Layer 7 of a small transformer language model trained on English Wikipedia (12 layers, counted from 0, width 128).
A neuron adds its activation times its output weights to the MLP's output. To switch it off is to set its activation to zero at one token and run the rest of the model.
A neuron's activation on a vector x is SiLU(gate . x) times (in . x), where the dot is the dot product.

Input weights of the MLP neurons that the questions are about. A number n stands for (n - 500) times 0.00073.
n61 gate: 758 420 565 308 491 809 282 395 326 443 543 72 553 518 596 437 688 566 589 636 487 610 292 591 476 433 666 760 487 496 463 500 371 470 557 465 539 491 596 607 385 575 526 504 580 535 727 411 283 331 595 391 465 762 672 265 703 701 351 526 436 584 522 573 437 566 165 631 249 682 274 712 302 491 362 738 544 617 239 439 521 355 327 794 704 570 504 435 479 437 610 382 368 522 496 210 588 684 320 443 392 636 423 531 566 432 636 461 623 549 324 438 567 794 268 567 221 461 677 361 303 415 460 622 619 605 609 390
n68 gate: 588 527 751 558 635 173 458 465 487 66 756 397 603 446 714 716 401 650 606 566 407 637 709 404 372 361 370 652 447 431 467 482 487 288 399 496 720 598 242 500 708 359 359 578 407 686 548 558 583 563 817 531 474 683 634 537 665 348 487 586 406 585 186 224 540 558 531 583 496 687 330 572 602 410 591 527 412 561 649 667 327 491 491 487 393 294 478 277 552 424 531 439 364 429 491 703 513 804 604 416 803 334 359 373 642 559 491 482 258 783 456 350 612 575 616 620 415 578 349 617 491 398 380 190 664 579 785 449
n81 gate: 767 520 465 481 960 727 478 556 409 514 904 399 395 486 617 808 656 453 509 608 538 713 445 212 739 586 629 328 264 676 425 500 510 454 312 346 514 609 257 557 524 274 274 487 576 557 327 414 672 396 741 304 570 376 625 561 199 248 848 352 591 238 406 514 629 689 528 523 442 538 360 509 623 572 653 746 350 560 457 416 595 368 519 401 339 430 467 491 330 365 543 626 664 614 632 505 651 372 389 330 634 593 350 327 400 631 563 701 505 572 462 684 109 119 452 448 378 551 628 433 309 232 254 379 533 491 547 595
n105 gate: 385 403 575 352 377 512 647 594 443 649 415 508 296 412 662 174 271 491 484 384 646 186 571 439 578 482 338 322 646 512 443 487 757 668 299 334 530 431 462 430 509 526 710 528 427 702 270 474 178 582 462 521 731 656 702 377 445 606 761 466 688 361 616 575 548 349 453 585 448 336 432 554 788 304 690 447 838 602 496 564 800 693 437 783 422 782 570 424 533 385 367 301 568 478 375 496 414 533 649 423 416 415 451 283 392 562 589 654 590 613 741 427 661 453 326 561 562 390 427 649 531 657 461 674 780 466 551 373
n132 gate: 328 443 603 448 578 509 558 264 784 597 573 568 453 219 551 540 636 626 315 542 784 804 640 162 606 457 666 592 691 790 522 463 420 505 542 458 495 472 440 439 556 458 444 248 594 327 236 274 928 464 509 316 468 472 527 307 252 362 481 801 613 481 458 650 888 701 643 560 619 566 311 334 701 438 509 738 533 675 724 542 594 751 610 463 383 495 358 435 586 366 421 263 570 566 559 554 224 464 191 523 386 461 615 361 228 478 225 593 458 310 598 565 443 388 576 655 437 317 664 381 367 550 350 565 734 574 796 442
n146 gate: 550 401 693 351 347 500 526 459 848 640 630 442 648 281 618 456 460 450 500 505 514 770 425 440 545 612 579 504 326 554 358 596 227 513 532 342 595 303 599 426 674 381 582 470 509 664 292 348 297 469 388 568 573 463 621 403 688 661 377 862 717 177 724 362 468 454 595 563 286 454 76 496 633 542 773 486 882 725 304 550 500 664 473 536 408 450 440 464 602 190 363 420 641 555 416 605 289 779 467 468 411 547 340 387 564 408 547 668 409 630 97 372 403 546 246 440 518 132 688 602 468 465 482 459 628 251 486 373
n435 gate: 727 328 591 359 529 347 783 574 571 239 388 486 575 581 755 429 23 783 714 361 248 455 821 313 388 707 515 524 624 586 467 421 420 515 451 353 688 405 294 616 460 381 406 666 440 440 643 365 329 510 485 672 530 375 379 267 563 424 307 413 693 435 391 282 712 381 613 637 530 450 573 281 306 717 524 409 342 784 444 653 642 515 334 762 625 761 394 333 925 457 261 394 327 445 294 576 490 447 136 550 729 202 607 328 315 452 326 219 535 565 425 183 395 515 445 765 419 641 266 470 430 572 231 412 445 584 633 557
n61 in: 526 542 545 563 251 83 487 772 500 447 504 431 335 631 487 479 405 354 370 747 566 553 517 592 528 608 356 195 425 613 525 558 312 526 456 386 465 686 522 249 708 372 381 640 362 292 22 719 574 280 435 277 641 215 392 325 696 437 359 608 423 482 633 487 626 611 609 671 630 487 408 628 208 594 565 658 258 487 378 544 576 549 718 469 447 399 110 548 388 686 593 471 482 576 393 415 536 354 495 496 660 566 514 575 522 551 482 597 641 540 278 438 513 795 464 447 385 326 376 455 253 329 602 303 451 654 733 648
n68 in: 455 703 504 450 717 353 500 669 514 165 451 325 473 656 531 798 517 297 500 415 626 401 496 420 325 642 244 567 369 430 504 396 491 240 697 643 585 495 282 641 401 302 504 722 636 599 678 750 469 375 469 704 451 337 390 653 739 200 455 566 461 618 459 373 372 320 487 651 509 541 491 746 423 605 447 408 204 540 781 335 328 608 633 303 672 554 436 415 649 646 523 546 186 423 735 612 482 644 670 464 690 394 676 196 649 353 714 683 366 751 505 491 459 415 673 482 452 509 405 830 363 496 387 287 464 630 665 401
n81 in: 429 427 539 479 554 476 347 312 346 617 446 340 406 621 479 346 594 508 667 399 732 602 810 679 252 582 397 658 373 296 293 627 671 595 655 642 462 432 596 363 500 319 416 563 534 639 345 628 537 492 583 554 727 466 438 391 542 532 399 566 684 607 318 409 444 246 729 621 530 538 700 500 390 470 517 461 492 354 573 647 343 407 550 584 662 206 273 483 295 411 750 262 538 466 284 492 602 455 646 179 372 306 487 563 521 682 435 286 513 376 398 475 782 340 479 453 419 604 470 405 500 586 415 137 200 320 358 524
n105 in: 755 582 402 644 589 686 489 179 612 402 609 657 616 323 457 496 423 504 515 433 524 864 561 470 468 508 769 504 555 615 429 409 416 597 586 609 563 492 520 368 235 752 520 570 567 401 371 404 648 787 461 414 551 405 515 540 465 365 335 558 515 564 547 608 384 488 578 480 524 500 180 614 709 604 562 359 351 267 488 171 447 354 500 500 488 586 272 453 669 575 441 650 472 405 431 281 417 546 568 563 562 622 431 379 393 485 146 672 504 668 429 330 384 504 252 476 402 469 733 392 580 595 460 395 279 410 430 413
n132 in: 586 480 496 256 451 404 578 455 426 545 799 333 440 306 239 700 465 373 400 355 640 773 553 440 635 361 523 549 309 446 210 582 495 629 577 639 486 473 433 633 573 455 636 741 646 682 702 537 616 695 411 482 577 409 651 316 277 504 396 252 544 440 654 527 578 568 764 258 408 304 424 836 414 551 540 801 735 518 644 604 786 206 304 428 418 405 757 621 694 548 505 445 604 724 395 843 404 364 121 509 553 564 313 365 527 591 359 405 301 353 386 427 472 622 399 587 544 451 605 597 541 299 686 630 650 257 559 387
n146 in: 659 595 388 436 596 244 344 675 500 567 807 332 662 603 692 464 492 374 357 462 626 538 333 464 431 556 453 417 648 335 520 635 457 273 638 700 580 475 538 658 707 551 668 370 437 698 362 398 488 476 434 667 332 602 446 655 550 520 508 323 574 513 711 303 594 238 654 462 440 411 633 642 285 436 211 466 555 475 353 450 552 664 716 550 661 458 538 629 463 468 686 496 660 598 655 415 386 827 530 399 405 571 457 375 458 403 513 898 634 376 306 298 466 311 338 203 371 318 610 427 714 549 462 637 517 341 375 254
n435 in: 456 354 581 451 561 509 298 561 217 478 461 234 656 500 491 377 397 372 431 518 456 509 658 442 560 622 761 291 438 480 537 765 397 491 544 631 258 314 452 666 753 588 328 772 407 469 307 460 561 415 617 683 412 326 578 166 522 508 571 535 436 424 451 112 630 589 657 255 379 629 469 517 744 639 439 414 650 491 292 518 479 588 417 407 398 557 473 373 638 572 566 623 570 700 573 546 531 483 459 779 535 483 655 557 264 805 911 241 482 500 562 222 531 742 227 611 334 509 637 500 783 555 699 600 646 654 535 352

Output weights of the MLP neurons that the questions are about. A number n stands for (n - 500) times 0.00074.
n61: 529 433 404 671 676 557 617 398 641 795 496 532 330 268 734 553 454 525 480 628 289 570 691 26 777 431 456 618 521 504 370 492 410 563 551 366 683 470 696 664 416 391 736 786 418 546 397 768 572 409 534 625 207 706 538 475 711 391 411 759 551 402 500 423 381 536 535 360 462 402 419 670 689 569 324 483 560 491 750 555 777 578 809 469 349 457 512 321 565 349 525 271 479 475 465 571 589 611 391 455 637 566 642 628 649 525 157 477 774 443 442 512 595 454 612 271 615 307 496 552 479 605 523 656 587 340 496 603
n68: 465 968 468 420 385 739 307 607 383 721 576 373 411 554 460 317 815 515 519 372 525 447 144 651 748 625 641 474 407 519 462 592 588 650 403 426 432 610 741 583 421 520 563 477 654 373 489 459 252 500 255 592 465 381 408 396 466 710 544 384 380 481 620 696 488 370 563 440 480 231 458 365 471 476 361 477 588 512 448 404 556 392 584 489 630 682 390 609 340 545 431 482 551 559 364 475 458 295 582 431 167 595 601 713 385 254 701 486 727 422 525 667 366 425 399 519 597 536 536 407 512 572 478 554 402 300 171 583
n81: 574 384 678 704 324 570 380 399 635 856 577 530 606 597 411 403 581 578 469 453 320 666 367 759 433 558 417 839 602 414 395 644 418 552 508 226 553 483 651 298 696 496 540 393 527 367 595 388 220 456 536 572 656 295 561 232 450 580 524 547 614 312 539 487 512 318 534 642 644 504 479 246 613 615 244 595 579 687 532 500 610 551 558 665 317 504 600 672 473 622 437 437 508 724 672 377 349 437 621 402 681 676 427 402 393 625 476 544 663 616 610 303 372 684 278 435 690 500 453 489 456 616 211 380 504 561 436 444
n105: 388 279 509 418 530 519 680 421 397 352 709 504 475 541 722 570 507 380 608 213 648 536 607 427 355 437 453 597 526 421 548 585 586 309 518 396 379 508 348 388 642 405 238 390 343 728 584 567 430 364 535 516 699 485 608 349 437 358 523 538 597 668 608 657 430 437 500 606 508 274 705 727 367 272 416 473 562 432 252 698 782 567 705 392 593 648 589 504 374 700 567 660 492 634 508 565 574 594 608 474 772 785 637 809 724 594 469 444 432 512 581 666 587 553 559 662 533 442 327 478 531 615 542 483 520 518 427 483
n132: 521 167 717 513 361 500 642 641 470 792 422 312 435 630 789 521 365 356 597 372 551 182 576 430 659 463 524 439 415 694 508 492 633 517 598 241 307 258 641 439 496 423 548 500 352 487 299 710 570 531 756 633 694 413 544 483 626 574 566 534 346 365 327 762 544 345 613 198 629 478 689 469 785 482 673 453 388 487 666 618 357 403 479 699 803 598 476 760 416 352 297 656 551 530 346 336 371 733 468 272 504 283 358 579 481 462 820 603 320 433 655 440 561 642 504 483 529 465 504 258 811 671 551 508 464 550 483 588
n146: 473 697 550 629 434 604 441 393 571 107 394 519 672 577 528 569 362 539 546 215 360 557 332 541 429 508 578 567 593 311 607 289 430 492 433 570 556 644 258 556 623 654 707 559 531 285 549 345 604 698 516 487 267 472 676 460 435 564 636 438 223 600 500 449 697 844 667 356 421 452 800 414 525 309 470 551 415 418 392 564 552 434 512 541 635 414 599 589 542 620 593 603 276 251 446 391 603 531 376 558 428 488 623 419 233 454 611 344 347 295 671 426 552 390 751 606 658 714 446 406 456 454 536 622 512 587 333 521
n435: 631 688 634 699 762 483 409 565 612 500 760 430 504 365 306 642 684 538 656 744 379 419 518 730 687 429 455 766 299 330 466 475 468 413 439 378 469 432 372 587 357 535 426 753 398 513 723 244 738 528 705 394 569 443 675 232 508 762 421 466 429 475 641 566 465 550 626 512 392 381 686 495 413 830 773 414 593 532 632 355 648 445 378 606 606 582 637 358 374 710 610 303 733 383 555 289 190 526 600 441 708 405 619 482 504 822 348 456 677 635 420 667 455 664 464 500 652 635 394 381 721 416 409 180 505 384 552 588

Each question names a token from some text and the token that comes next. It shows the vector x that enters the MLP there. A number n stands for (n - 500) times 0.012.

Then comes g, the gradient of the next token's log-probability with respect to the MLP's output, scaled to length 1. A neuron's effect is roughly proportional to its activation times (output weights . g). A number n stands for (n - 500) times 0.00078.

" hold", then " power"
x: 357 605 475 597 386 556 397 554 318 430 629 640 283 529 484 601 530 604 408 586 310 768 526 441 553 563 640 432 515 600 448 568 709 623 591 574 508 442 561 445 573 408 415 438 554 462 479 398 523 390 423 435 664 448 621 483 443 580 239 622 593 488 507 695 425 483 319 344 428 519 333 463 308 583 561 604 506 457 640 445 774 421 622 438 466 526 535 538 676 532 548 639 525 346 445 555 436 517 606 542 519 601 476 654 377 509 639 432 343 588 609 452 604 653 614 470 629 495 443 501 320 524 408 569 539 574 686 635
g: 606 555 424 620 644 407 442 422 671 248 590 489 673 395 477 427 308 610 342 516 418 438 402 281 418 486 443 404 301 332 476 349 606 585 444 331 767 592 461 643 479 576 547 586 531 366 599 504 572 559 427 642 365 565 363 512 486 437 670 457 665 346 583 522 440 478 719 648 613 563 502 603 313 400 363 433 498 549 711 434 412 552 366 521 443 711 519 606 618 623 434 571 305 431 538 368 342 560 615 402 635 595 363 338 522 431 468 467 576 443 426 514 546 675 614 520 581 655 484 584 513 617 513 800 500 371 565 702
Which neuron, switched off, raises the next token's probability most? n132

",", then " no"
x: 627 780 492 541 484 485 566 522 500 546 468 529 514 413 505 479 469 531 313 483 551 521 473 484 380 449 595 563 472 559 616 441 516 476 520 514 526 544 427 619 514 571 619 575 384 629 476 602 550 552 592 448 362 458 478 599 478 263 561 478 530 459 606 530 415 507 486 443 535 442 487 555 522 491 607 588 546 423 371 481 562 420 361 377 556 386 572 500 554 299 455 653 536 511 489 557 480 454 566 554 546 503 524 540 475 547 459 589 548 511 345 544 521 442 524 545 553 536 647 580 464 428 581 538 553 452 571 477
g: 401 505 358 438 367 558 454 496 619 363 341 542 685 448 609 749 434 527 428 550 582 399 569 499 563 529 338 482 455 636 530 518 820 398 280 503 602 399 315 459 342 316 593 433 507 361 459 558 480 497 539 493 720 453 542 481 627 387 622 562 337 717 417 687 544 568 396 412 572 515 484 587 559 481 543 505 407 280 416 382 620 642 359 572 480 546 435 518 482 576 171 421 535 420 688 539 629 467 624 411 365 553 314 682 381 555 813 471 616 522 528 367 600 659 624 445 401 378 328 509 439 474 625 587 642 479 588 509
Switching off which neuron hurts the next token most? n81

"ream", then "ie"
x: 444 652 521 486 393 537 597 487 600 638 337 426 515 488 499 648 497 453 227 492 374 527 403 678 553 607 519 350 357 461 514 511 557 553 357 405 468 440 662 497 432 431 517 346 473 392 466 400 470 494 532 432 555 372 475 439 585 697 432 356 392 564 491 583 535 529 436 509 505 388 435 420 489 513 609 758 534 542 447 615 545 275 414 467 253 399 386 440 588 535 467 607 430 493 476 507 443 512 485 713 539 682 479 523 531 623 564 428 573 583 439 483 527 585 428 286 502 428 459 474 559 361 452 463 415 362 538 438
g: 451 477 727 546 289 463 439 533 394 701 616 467 554 408 518 460 398 652 499 520 416 249 393 632 449 526 371 536 401 472 567 518 612 363 471 568 719 541 319 543 535 531 295 518 675 379 449 581 525 591 209 538 467 352 380 468 595 592 521 487 317 421 477 642 452 540 780 633 443 587 572 555 704 472 450 369 615 397 581 479 361 622 622 346 295 491 484 421 453 522 543 319 591 350 668 419 745 489 499 389 397 529 456 313 527 494 379 272 405 388 324 466 561 459 334 677 497 477 493 380 606 567 438 632 355 381 351 557
Which neuron, switched off, raises the next token's probability most? n146

" that", then " their"
x: 433 706 499 559 508 489 556 598 462 545 563 473 587 602 611 507 456 525 177 429 432 316 582 467 451 594 331 367 577 541 412 608 594 442 463 616 508 331 449 492 568 299 648 597 408 553 563 562 319 506 366 439 375 427 561 407 292 481 304 406 363 493 486 511 506 572 440 498 484 605 515 660 575 452 429 661 550 599 524 425 445 611 564 405 544 442 458 482 495 505 497 534 539 620 569 491 578 608 532 441 553 444 535 415 586 525 415 413 554 627 438 452 440 695 491 528 476 455 664 495 482 517 646 453 537 578 528 335
g: 509 632 491 501 342 754 364 508 574 532 416 555 463 345 551 413 473 600 392 840 471 533 405 371 540 567 445 642 432 586 563 568 438 518 593 639 546 587 628 502 374 535 516 690 545 301 670 540 552 250 596 635 462 674 332 483 323 361 648 613 470 549 371 623 365 389 322 551 451 525 635 552 437 550 623 501 793 556 602 630 555 536 575 588 470 667 504 443 352 683 767 482 570 435 455 239 570 638 464 591 435 488 496 423 474 464 698 521 398 494 495 406 482 472 437 473 545 607 338 502 149 503 630 590 464 480 484 402
Switching off which neuron hurts the next token most? n68

"cient", then " and"
x: 421 697 590 476 674 429 583 648 397 560 515 558 459 503 457 364 582 463 379 618 477 339 464 512 468 413 428 396 374 640 492 434 721 567 437 556 628 454 546 733 375 648 408 482 405 490 635 493 514 634 593 449 388 585 496 487 314 406 545 479 555 412 646 482 285 481 507 503 485 493 421 595 489 630 548 505 526 392 387 628 539 520 523 560 483 438 391 579 529 571 423 488 630 552 664 402 347 632 317 549 452 484 589 437 479 482 524 471 588 452 491 677 349 399 461 524 581 287 564 441 371 573 513 688 309 557 496 479
g: 468 416 537 458 417 588 414 380 556 385 517 563 437 545 679 472 615 342 402 454 473 294 534 470 592 278 673 499 393 630 537 468 457 582 247 371 397 583 524 593 293 619 588 529 538 547 449 418 480 462 561 592 485 506 480 532 442 268 515 462 410 388 468 470 426 371 643 326 537 429 409 430 346 487 711 339 387 467 284 611 556 573 250 461 625 673 681 631 278 251 446 633 656 560 285 413 390 280 414 584 580 731 429 425 590 683 441 540 706 429 360 558 507 498 560 497 576 457 655 635 515 533 511 589 549 428 676 341
Switching off which neuron hurts the next token most? n81

"\n", then "I"
x: 594 632 286 372 528 540 427 497 463 530 590 464 516 547 377 406 383 389 477 596 604 400 609 505 310 493 485 464 498 335 440 479 395 600 505 555 468 414 462 578 566 669 428 471 358 403 450 658 418 427 531 494 633 557 494 358 589 508 439 475 533 545 590 303 413 511 389 449 470 693 568 355 454 513 435 499 415 527 358 634 472 357 554 488 475 497 437 592 508 462 525 427 525 509 444 532 460 507 439 456 522 724 505 575 598 495 428 521 619 477 542 509 406 616 434 441 703 528 439 385 549 553 557 514 436 588 592 416
g: 584 590 358 458 348 599 482 733 613 495 338 277 301 455 404 576 644 723 611 472 660 649 574 581 517 312 414 470 401 425 577 384 497 489 673 354 482 544 407 539 521 427 609 513 391 519 609 597 533 505 602 753 296 331 493 444 347 381 547 590 403 236 546 645 600 354 602 500 404 580 473 598 510 398 593 507 465 554 484 355 534 522 557 373 428 299 572 469 594 432 612 397 456 443 481 522 685 512 358 495 533 740 413 358 495 437 322 188 541 496 653 692 383 408 484 400 356 558 505 481 378 676 415 503 389 533 607 302
Switching off which neuron hurts the next token most? n61

" D", then "yn"
x: 578 657 437 498 404 472 632 516 646 720 457 288 345 378 620 478 414 355 542 464 716 472 374 730 446 394 486 541 508 482 444 478 580 468 585 563 598 531 516 506 639 606 415 648 506 495 455 388 592 394 339 668 651 506 561 446 466 483 377 456 532 435 481 401 330 411 474 593 402 438 456 473 639 524 434 614 534 415 527 510 497 537 540 566 354 293 421 467 532 567 657 494 476 569 538 368 539 411 657 499 498 466 487 404 589 495 596 395 555 300 515 707 503 500 638 537 411 715 510 598 342 560 416 505 266 472 640 440
g: 209 532 547 605 533 487 561 384 492 463 175 576 345 550 481 512 593 399 610 467 522 560 411 469 533 624 563 528 454 450 533 377 529 567 307 728 203 361 546 679 522 561 472 547 646 413 418 491 557 476 518 403 618 743 633 520 617 363 609 470 434 535 351 334 346 623 492 452 512 498 714 551 448 391 489 433 516 320 380 530 390 298 561 352 475 342 577 355 400 491 488 523 416 340 428 488 318 556 737 464 308 534 558 397 385 213 489 586 368 430 372 456 773 540 446 635 517 527 603 441 655 542 461 629 502 458 331 550
Switching off which neuron hurts the next token most? n81

" V", then "iew"
x: 579 678 491 299 483 727 505 561 601 575 574 348 540 487 504 598 380 486 557 556 451 477 506 581 461 536 520 469 227 530 532 565 536 663 666 651 486 453 492 698 426 586 472 721 554 515 574 293 558 379 473 622 467 530 630 450 543 530 477 330 495 537 604 601 491 512 325 498 542 534 519 498 498 491 521 344 536 654 235 299 443 457 591 524 587 455 599 588 460 420 452 356 391 552 507 436 629 405 652 485 454 533 439 620 435 582 457 377 670 372 378 540 586 414 459 549 363 632 525 485 495 524 479 416 558 412 381 359
g: 531 483 572 313 691 594 617 510 520 616 386 468 440 593 549 547 422 390 513 481 495 624 446 473 579 740 651 518 577 472 553 769 638 667 330 594 684 421 582 480 598 678 360 429 701 576 516 621 583 486 414 586 327 779 367 563 543 440 552 280 551 452 320 512 645 634 557 558 374 651 408 352 633 639 589 491 535 368 661 427 240 579 390 436 302 533 455 465 630 652 372 484 359 637 511 585 512 447 655 554 558 837 652 563 378 527 433 381 645 533 527 377 527 572 469 604 467 456 447 540 440 336 475 508 583 595 633 419
Which neuron, switched off, raises the next token's probability most? n61

"\"", then " while"
x: 495 716 512 474 499 542 544 644 471 618 616 531 530 480 418 420 442 287 503 538 257 636 507 471 527 554 441 529 603 530 578 620 571 617 564 504 492 640 522 577 456 571 491 445 481 500 597 661 510 545 582 494 420 570 567 639 507 434 632 425 535 364 545 596 463 556 497 486 541 342 541 634 513 516 488 617 433 700 381 260 436 455 638 417 403 406 502 676 553 451 540 464 576 584 496 606 469 610 317 544 461 590 614 469 578 582 317 493 684 439 587 449 491 420 479 514 572 478 616 547 566 411 389 765 581 432 285 280
g: 438 435 362 642 356 559 404 632 518 521 722 423 364 314 535 521 440 613 416 403 467 376 524 483 484 545 663 400 350 557 548 313 443 468 695 669 556 411 526 520 457 532 548 554 282 596 350 474 579 521 400 325 449 353 612 455 651 273 506 463 453 455 664 526 387 356 441 425 707 487 417 524 692 570 684 441 611 510 409 548 684 518 414 384 377 543 503 510 494 359 728 569 471 521 518 554 455 413 488 481 360 405 682 292 540 519 474 488 646 478 229 593 598 603 485 296 603 487 492 923 603 469 508 522 478 311 554 288
Switching off which neuron hurts the next token most? n81

" down", then "."
x: 490 618 525 454 327 574 559 563 584 535 626 524 668 475 549 646 595 588 306 506 497 275 365 481 590 519 671 507 422 462 530 742 731 468 606 700 368 294 423 494 482 499 503 516 619 362 432 500 702 336 601 646 428 378 486 420 401 480 521 427 527 310 492 610 348 541 586 482 526 553 443 506 555 523 458 488 566 512 475 580 496 548 370 465 369 359 431 309 615 377 563 684 535 476 466 509 441 543 528 622 710 484 495 677 444 501 704 596 425 470 566 421 560 568 497 438 489 440 465 312 611 516 543 612 673 405 706 468
g: 392 303 531 417 450 400 531 557 459 410 457 751 522 237 356 500 639 423 532 337 557 567 381 646 660 452 395 562 464 456 339 454 486 662 383 733 499 329 519 363 491 465 321 537 535 586 790 489 328 652 445 572 487 627 607 406 436 691 591 428 415 508 701 478 610 335 666 498 487 399 541 389 263 420 257 572 485 668 350 442 616 501 427 734 469 316 676 391 348 472 561 642 572 525 548 639 499 283 618 469 467 602 514 424 446 417 511 578 450 429 584 420 454 483 473 416 432 521 551 492 522 593 231 395 371 408 537 394
Which neuron, switched off, raises the next token's probability most? n132

" stud", then "ent"
x: 435 628 634 435 373 521 500 425 363 671 437 287 511 502 622 501 532 590 477 549 486 389 530 534 459 410 510 286 526 480 380 537 695 412 567 533 435 437 408 515 432 835 477 570 437 534 376 630 288 491 358 575 604 482 467 471 560 480 630 574 520 649 505 697 363 389 472 578 524 296 413 588 332 233 680 480 536 526 479 432 532 727 425 362 543 410 466 406 355 506 529 493 556 539 700 445 412 570 459 535 516 647 456 467 444 701 354 336 404 489 393 675 474 405 496 369 630 474 546 610 553 566 478 580 504 526 473 319
g: 467 635 252 461 321 552 393 446 681 455 390 520 321 500 620 427 554 295 606 500 539 511 495 539 409 598 554 668 347 470 458 485 463 535 477 511 385 490 448 441 104 501 735 506 558 348 618 543 872 555 483 575 512 485 443 657 637 371 551 584 266 366 468 565 479 507 286 519 625 483 438 672 355 582 575 420 549 536 539 336 614 396 447 608 528 383 561 368 438 513 608 537 476 364 561 546 716 663 524 346 656 456 546 562 526 610 293 318 597 520 545 426 456 481 388 461 617 613 655 574 351 495 561 625 740 593 449 465
Switching off which neuron hurts the next token most? n105

"ing", then " a"
x: 551 756 515 402 511 596 557 468 553 483 593 706 680 482 602 465 555 382 328 462 438 466 585 454 574 467 638 437 547 468 535 558 677 516 409 484 486 560 666 521 506 493 449 456 615 304 469 332 611 489 487 440 391 412 510 552 354 458 431 406 449 598 462 666 398 590 409 355 581 412 495 509 511 600 499 432 508 514 626 483 419 479 479 477 460 467 617 638 627 470 425 647 424 776 659 501 529 586 616 419 557 626 478 551 555 569 427 411 440 516 454 523 477 518 531 565 463 552 460 429 330 498 629 530 409 512 610 544
g: 400 383 484 305 555 500 457 468 533 201 468 497 557 418 661 671 513 467 533 429 429 446 461 545 379 680 579 400 683 567 514 528 565 477 483 197 440 467 502 527 273 682 307 247 579 373 522 530 528 526 701 594 383 404 301 550 732 392 336 561 558 497 522 446 547 604 567 590 543 387 606 556 447 395 511 521 678 366 419 385 564 449 586 518 413 571 597 452 468 593 607 544 399 471 559 454 579 681 492 497 381 509 600 782 769 448 428 416 322 527 561 213 427 596 549 374 284 597 268 505 635 586 615 539 547 585 405 501
Switching off which neuron hurts the next token most? n81

" of", then " his"
x: 457 785 519 432 525 518 519 478 420 594 377 560 578 380 500 475 466 534 199 611 586 522 453 432 446 424 457 525 505 528 607 314 426 481 530 495 498 595 486 548 546 557 550 605 500 478 469 663 581 500 533 516 541 540 469 491 501 441 545 525 545 535 556 525 481 467 397 496 507 569 475 512 386 498 372 475 531 526 438 364 468 559 447 570 641 442 385 340 573 519 440 512 604 651 456 469 421 623 430 429 541 449 442 537 471 390 511 467 495 457 634 419 490 655 549 607 504 566 604 474 294 587 577 567 503 676 556 370
g: 541 383 516 641 731 327 452 553 576 609 393 247 713 629 501 476 603 549 560 542 557 411 587 505 575 416 431 465 303 484 474 391 468 509 397 418 541 336 469 530 573 409 551 456 315 594 398 532 549 367 549 494 547 475 454 418 539 559 455 470 688 626 665 342 440 560 486 384 433 343 585 612 637 524 473 757 387 555 620 408 593 599 520 307 555 336 448 396 597 463 443 392 371 499 661 576 714 417 536 441 658 546 559 371 619 557 610 590 912 316 421 480 615 449 462 547 458 550 624 626 466 712 261 540 353 533 647 246
Switching off which neuron hurts the next token most? n61

" p", then "aint"
x: 465 666 443 410 454 459 528 405 553 486 607 431 535 460 467 535 631 534 420 505 674 583 515 554 481 633 459 341 344 551 541 621 732 446 479 620 480 579 537 570 414 531 478 800 474 631 705 552 482 569 479 503 593 400 477 428 540 478 342 587 364 463 566 389 543 691 400 430 514 494 386 570 498 582 445 586 442 564 372 570 711 587 470 510 422 597 367 522 402 337 411 476 453 629 758 430 583 391 462 470 407 553 286 578 452 719 605 467 563 603 656 509 671 536 444 458 548 530 578 566 444 409 447 454 494 384 375 477
g: 703 557 470 188 644 392 604 611 465 437 483 437 237 573 455 366 732 397 406 595 280 613 418 481 449 388 373 406 567 572 387 576 544 694 640 437 684 445 522 350 616 466 512 560 343 417 268 722 588 438 625 659 429 720 630 667 458 426 338 572 578 578 591 543 462 546 378 499 329 440 491 556 596 532 457 612 526 660 507 473 455 639 465 300 402 602 444 600 504 613 351 489 677 523 551 544 576 560 528 600 375 310 321 356 581 592 591 369 630 437 462 500 633 308 618 554 457 450 551 475 518 531 606 365 470 373 365 331
Switching off which neuron hurts the next token most? n61

"ace", then "fl"
x: 378 721 537 576 438 566 404 401 330 524 463 607 471 513 539 543 493 398 311 580 362 526 605 531 562 540 651 450 712 428 471 542 625 692 534 389 466 435 470 625 422 463 391 534 524 456 352 486 532 504 360 341 557 558 519 494 492 677 523 470 369 576 374 664 387 463 534 418 427 372 336 515 510 567 445 449 483 435 229 408 441 466 498 447 486 484 513 561 480 439 589 607 512 462 405 348 502 582 491 503 600 630 491 423 538 625 589 676 459 362 346 570 552 643 426 481 408 538 469 484 579 535 419 376 486 421 585 588
g: 601 414 482 598 590 529 427 537 503 475 575 463 486 367 597 707 566 622 526 593 513 678 474 532 499 597 696 629 284 469 382 704 502 590 622 341 429 404 547 597 545 431 622 651 356 281 415 512 709 528 543 444 669 439 372 450 565 630 504 563 618 371 625 435 534 618 552 193 435 664 439 412 629 584 655 611 505 611 386 390 624 619 718 571 471 353 472 393 390 473 606 573 463 528 391 589 483 570 485 422 711 533 396 388 456 520 548 472 459 700 410 338 296 555 393 347 369 657 516 347 552 252 494 450 587 394 753 284
Switching off which neuron hurts the next token most? n61

" have", then " been"
x: 510 728 432 394 454 460 615 539 549 462 485 599 512 456 609 448 339 610 401 554 528 473 432 373 444 462 485 483 494 554 484 562 493 468 616 485 480 493 448 604 410 527 348 616 485 504 595 354 508 389 648 438 454 503 356 546 574 480 335 434 464 588 539 504 382 453 467 634 491 633 564 575 428 603 666 523 483 547 435 498 563 570 631 448 452 542 495 360 652 536 479 483 609 612 599 464 714 514 470 388 541 714 442 470 625 653 689 519 690 499 478 466 604 556 563 427 464 447 299 661 416 533 418 620 461 673 369 377
g: 268 397 524 595 452 344 309 508 558 511 602 525 480 624 399 492 498 468 599 456 649 463 374 428 462 584 621 416 466 515 409 733 520 429 477 489 539 374 582 302 280 623 493 559 462 557 657 426 619 515 531 395 472 500 382 345 623 670 416 425 491 756 656 478 417 402 334 381 489 407 560 463 453 702 401 561 516 515 354 290 412 456 558 684 304 429 327 529 512 433 528 296 587 607 511 573 473 108 616 352 223 560 367 500 682 501 613 537 525 538 523 623 490 318 299 513 544 324 461 367 482 433 563 544 353 363 614 472
Switching off which neuron hurts the next token most? n68